Layer 5 of a small transformer language model trained on English Wikipedia (12 layers, counted from 0, width 96). Numbers have three digits each and are written without spaces.
A neuron adds its activation times its output weights to the MLP's output. To switch it off is to set its activation to zero at one token and run the rest of the model.

Output weights of the MLP neurons that the questions are about. A number n stands for (n - 500) times 0.0014.
n9: 323424463475324779574275627617288377448469453544396458524538633496363184428474720708319692492333486748714260459478460389302437448602647451518545561671528701585645340309759574534388521458459532481635636482565509325569279435593611471168421550480487208508335396593488335551677739629567310408
n75: 500413577468385522554616543370484435631463516508779760455428646221679450649430561468534562272397609488395474633707738835399452525563426303475246576590743437371681621602476535496313640440695469394360271724599446504513311688646522402537359500458532504317372733546377618661286438649289394348
n108: 508635645500510450558570500383524477597442359238479261655706753370261542694370470663417583576598354374477630488492629488537457412712547511587751446363171496311469616415185554555391390548410375391418362571507377369560369379421370218419456339371608430467272391557810715635447402515527561471
n115: 523445710527330585589434743515332541437521496480554359576387577447569571446500541389239493309270475680583457481428702315493302205598597346251395591631562468629492592511611504298376589496083619680489409479432561441521404634742132435361367396683409592297488492545541574500533440444303607609
n167: 516580314612332504236417414409352425336555582600810487392508721554507819496521523310504482376437455257508474441496281504590216410576375508567382446565553614448622473685632563528543464444409400403697622695456604580417582658673410457381553480689516607339863437795569588540550270397297336765
n188: 743407543468592644620683441440571684351277636315517567492394628602686395292387852472641452500526624242231396472567356294386277318774564527598400606442500455646640542424486552358331573271500438392723591629396572604549591715410637436692760371574401412511400484411477388717562514446746587669
n191: 628314475616615548475511522578717531581490427594359450346485578686616457408302428504378514449750693544412541312753518438560500603849410456488323517358468348334674614441480515436348402473365424080635331381545488525803613590626458614477438470471569388591465229450630575223364403547653411435
n192: 302577226392564518270511489523452545805578733673387393377586439530514563388464430351382620459375282328383692542637261549551566278598421485549623139512613364554366544313668473640434616621454422680595542582411375724399417556530507481767749558474818561659436554645459430496522413541531707475
n202: 508757574789360479664539515477629624430507652373434496742404564463254606577508300331492649478356641540325451422686529630608557291516844489736482535209593528402477486324659470374492557488541529669388435355423682496550520408708543694453698500375342515511437466591255496450675615504640449400
n238: 538529661254583476189628493376294557368563376543691575415504597757581369593449478339389359485566482445430486481418525327269481547380479430703647575562248448458545345701507796397456470462352478324489351324545555561488740580398230411496826545602600545489523653504613489374504282515639628301
n244: 689317547444487418658465596287201544646621373516723633415644318456433616729675554556354541631807585333515483581633681482429523674393458427536367367761574413615604486552529489708383421405455273613536422436631288475393573700645645426461383466413599489549461578500562615489201571363399280493
n251: 473554529203360687413564556553300411586559620520492517575439470544479482260319609496676274677454837349571423526619463552457500424605395496608513572597368633416684359470298470263683489442467088614565438262514595496716713584507622261242500306496372425571500417423654355408424559551473574590
n261: 573606649281412616609424613527591397465337626360405406468193428563680315405413412462383760459372556630624493632804448665337612428679564463609536633469637596638523628466510436430299415570504437487372379492405436376559529600644739632354364734300434798766425618507552552500518586330366615441
n328: 470564561567565633515430865433335273343383546461765558284549441609580266520458596356480759551566380756456603680422313598412582551547490409355518510519668290614478606441627580616604657383419389405532567595356531592858452637489542438538413519597637674319465570507360543542682638436537362483
n329: 433405572525325496304668565319376515470397538258563399321299607500523488424496341545592500617477433512683423492461576630473508681456458222474230349572496454504455547279355581571611404571459444560551788231378491567808294592260652643517035488308606677477749657536196484525472339831633402455
n349: 365508481583320666201530670374378148496282399397671395504500770608222534470598492614562319446548570335492493624743584388325603855533606381421453356516366500423711511723469566464280385376483610289624596408671574361621713305584381294427443571676601571322631594511569303556564514500606577543

Each question names a token from some text and the token that comes next. It shows the activations a of the neurons there, in the order above. A number n stands for (n - 500) times 0.023.

Then comes g, the gradient of the next token's log-probability with respect to the MLP's output, scaled to length 1. A neuron's effect is roughly proportional to its activation times (output weights . g). A number n stands for (n - 500) times 0.00085.

" ", then "us"
a: 522505500497497508507500549500502498503498502499
g: 571529447453431432349481508798486260436404538528492321631452531480545414522686523457486429739477503470448611452436315588550410552501237393544438538572487331319639604363441606485298178536676568609439461545538643220506284539420446315458455321492651259661576426411384528383458341646234638480
Which neuron, switched off, raises the next token's probability most? n202

"4", then ";"
a: 491589499497516502513501508501481507503493496499
g: 643390379563330450420458270606681482383394564465589319793499715510552497446528632439556443585441509360428424413555290505779392581437417331384489433736516350568449433381538739471502372601438495362522636526587612381446817722654454478342374486312236511472598519545441554582657508263596542522
Which neuron, switched off, lowers the next token's probability most? n167

"s", then "."
a: 525501501504510497517502493519482481517480493506
g: 560525355312611387486456547508454514193514412366736468698697430338644447621358459372387481316212570624499470427507671604427681576621332399367484428404547529750457336444483298490638678522507400436638472564398424672384492380630312596315593479345630618663370492563351472411616490484505695606
Which neuron, switched off, lowers the next token's probability most? n261

"===", then "E"
a: 525189493499488509494478476492515473491489500496
g: 389506582322643515404798522458545654527411526585581587519490288455378514448628419485680605572392563622669337575479344392430528521601590520586476344634540500433302590569669633404537359825627603424751515387465515346540590537351632708339574540592434371762482334518295514828439585459411399413
Which neuron, switched off, lowers the next token's probability most? n75

"ing", then " the"
a: 497474492493704490446502532503494499509503494486
g: 512489375421423237377195579317440530518620494686582434652460713601447549523432165164473483486420499415671586458660546438545643410494507556481382656423541343346566533494287481524300450476602580687414466423451600540472634555445738468649496321694740649660524514680479570450495474318539487614
Which neuron, switched off, lowers the next token's probability most? n167

"a", then " K"
a: 498504501493488504491639513518488512479453484488
g: 391409506650428421617297357434544442481436475462261523386548511375671632555545398285382546327381473538747499601529228540502507537489389636354375506606606456630360542483460431382502667483312511667628385476683528563388213586611569399611366252567515531629290566283318469692549511519373776617
Which neuron, switched off, raises the next token's probability most? n238

"p", then "l"
a: 495508438495509488501490427553503743496491637491
g: 485333465377714398598560600489526568647450438418381430606521586681577587636375449659264454426324409353725460543405506443640374651619569675575566368307632573282470469494525358727630381427612448651676444610538585527538343648500348391426373600704547221270420606510310454570382460477376276442
Which neuron, switched off, lowers the next token's probability most? n202

"ia", then " F"
a: 493498486555496525489543659521505505506509493518
g: 535408665398586405348516534425796450685521437404407394441454512448436522387342392516465319630346506261524507606401520479465278466574760598529501732729223516415323480518423574604551559595505279439456408706654380650507565580453480649674511530148445473547448722582549507643473296585652441522
Which neuron, switched off, raises the next token's probability most? n202

" C", then "o"
a: 500509471537515512508496500498482501511477496507
g: 572335393338491322599507590588407545466537344519624463395458137573653346524356393497526454660301668509673463511669464245492471448530477228486455319478613583625601715461689571478367619459422452528358520335401341613296461615580411392576380358571599626553428546455627585489652604652473633812
Which neuron, switched off, lowers the next token's probability most? n115

"p", then "et"
a: 504486497496480351525499511483506570486488481486
g: 389510565439406688507438649412234537619423526386560500710725741420524707507607457528453435410596405508631668586543510517358191462481339361406587405510560583473478559337665482539625366717507626463727393497628336416564324450497404587502585529481606373277452561520684502442371794651454791585
Which neuron, switched off, lowers the next token's probability most? n188

" ", then "1"
a: 509500500494511496504455522501531484497477482496
g: 580519658490559454346415517472688329634526596358469528315293667403359401572381709536496454564590525558654385444606602553603501412502245377497500534628173429229626335550573308551676446355514377264427433548594679504323620608552357526550358702729675581389314600514366461522482528448397392460
Which neuron, switched off, lowers the next token's probability most? n192

"t", then "ri"
a: 494488510509504487501499489515544497510515488524
g: 544405588187262404609487499362494376363445346650420742429500367334544489583576662473515540513321504514421393697421556494566490472529395551242458496604501476572491798371550702461538641580471511774445521453685396740381534539614430492545389398388438468870410420417556490477606519726541256480
Which neuron, switched off, raises the next token's probability most? n349

"a", then "id"
a: 492500497507490492665485526496498494488491497504
g: 378410351474867591544166289456274460609626607552549472486596606459246560414387431375559508640537539408530293449452519438678563503533529614350548471379466531550280553432436626669410457394488428336590522588486600340595383392605438554468543434576615267371540328639377553599350653364406791668
Which neuron, switched off, lowers the next token's probability most? n191

"-", then "P"
a: 505516474536500504502515510499516501503501505486
g: 326581504385514495706634423485218514461462358430548500634466483220543406369496390562575603603530507387408498495373542443381448688608675535652507347127435696461385568657522582591349434637644612515397599568415425472505440405362660623740367511313599443539533408467607429631323483510498661881
Which neuron, switched off, raises the next token's probability most? n115

" at", then "t"
a: 496481477485516496501524508854513493496512485501
g: 418447723420448422619431540461332596576756445654547585395717486383426402393328645350508453281616556512322457674329586624450147499381566429608497432349613524459525592615593440419376454688432388507430582319345654596605516413512550324433444624450435707390648414662502271229488459485391697492
Which neuron, switched off, lowers the next token's probability most? n238

"es", then " th"
a: 513472526490510449507505741517504488511492505521
g: 704389601722581623429621445497202419478569654513698337446595430389616572602392404550290530486651381598730596404585578515560512523449347586727451447441271584499230465395521695482618478461435569695290559493370573487514519310590733483690474626538343625423352363472455407509292383352632574597
Which neuron, switched off, lowers the next token's probability most? n202

"i", then "k"
a: 639499492505502501519500484523499498488497477496
g: 553512624528591569428202367596518449357373496566292544610469561268356625672360851525437544447532477532419413660325506613619574512507639533456544235457506425502509600463326414421503526506392481535578478500680718351458234229547516532666417566396510631377421305620460544437754438447619474790
Which neuron, switched off, lowers the next token's probability most? n9

"h", then "am"
a: 501487510498523496504508528499497507492502498512
g: 521632327366757322676370563293436246273578501675581576549515471458608423340565396393439547534608495662506652514570585458477755564498548380479414455577595507440584588760593340485586373489365600704460561485596405447129489568458522517659311570405361606497587478513484585339438221388428739519
Which neuron, switched off, raises the next token's probability most? n202

",", then " in"
a: 485501516410491509590503507511461490499496518492
g: 509503534492766502550624557617644654423392618394345658511623608599604506462436687597477363521486558423416495191327504617429722611407566447468367633760546291492619393335360601557465441551385367468461524650279645285565489542594450720266495515531600330458296317367526684467507639692372551556
Which neuron, switched off, lowers the next token's probability most? n191

"ar", then " I"
a: 474492495513524500543492491521511519490505513499
g: 608344645719411550673472399372351449450595403514546526166591446668500481361421469516497435408319491397585381536474460515385645467627548355628484587489514360356703425550848572568469536670190525422511467567715551396616279502591506549584260736709456519361422519535568697367449594488439405320
Which neuron, switched off, raises the next token's probability most? n9

" se", then "at"
a: 438508507498496491490509497633487493519486496515
g: 422427241631438805543318577654635690279710530439428450644526814501681613463516373390451549501584461567522442612549243526492686326613525485447501569608509630460492372478449457401377350596333466506577511556743244657704474414582400496417557647391660536431266741555594540448418470521528557442
Which neuron, switched off, raises the next token's probability most? n9

" n", then "ew"
a: 499491518543504503652518507514501743511506491497
g: 816455374326407624605613460332289584259510471508414690527506347585410628314565561316553369454571453529478493511630559381461596413476580707494543485563316640560648596501461583474343719678650449707695390547428561322305315647264341690285554572447554528440435460385588397643584351430490455467
Which neuron, switched off, raises the next token's probability most? n191

" ", then "y"
a: 512510495502513509504509520498500495506472505505
g: 487555578322366792455427760602447499525406454559612480493601253279623522388712583405459532612569490471309644492655713439325511478708477412318542435419391426265458604329479331536488677625516429540595650260553566352412481507533603576590564382523648556207393562445650663617515605469598315365
Which neuron, switched off, raises the next token's probability most? n328

",", then " or"
a: 490496515459492505648505509512500492499495509504
g: 368168705482513273356582303544585366515301589397452494549621587370407465591635510522447354372561556547496489636498483486478535488358526430498384597432581371474779705588555603339689419351398471461417622428375544198582360865435362597541441550479656441504372462453437294495294579640530697507
Which neuron, switched off, lowers the next token's probability most? n191

"m", then "on"
a: 503484532506513525481499496502497485503541502512
g: 625448430623721509567389412610171326390505516527581487509724593560516334544559591715376627357507400370407527430511539744457460554590568534483454427313599468490319522471452604678653391636550367632542387488412242477445392616671513557567740266670491406695647450466680568289616719388590437627
Which neuron, switched off, lowers the next token's probability most? n328

"9", then "2"
a: 498494488500509545516497497499505511498494500501
g: 271451400468586440537329635438338548390709484605837501467518300404602560532542658624656653468475536300423285345475463414375158504600696379517583462391330452438607645519409470295546486353443744363407689420449378547596524559372670582363613468380679448441535365578422384533378489485528333599
Which neuron, switched off, lowers the next token's probability most? n188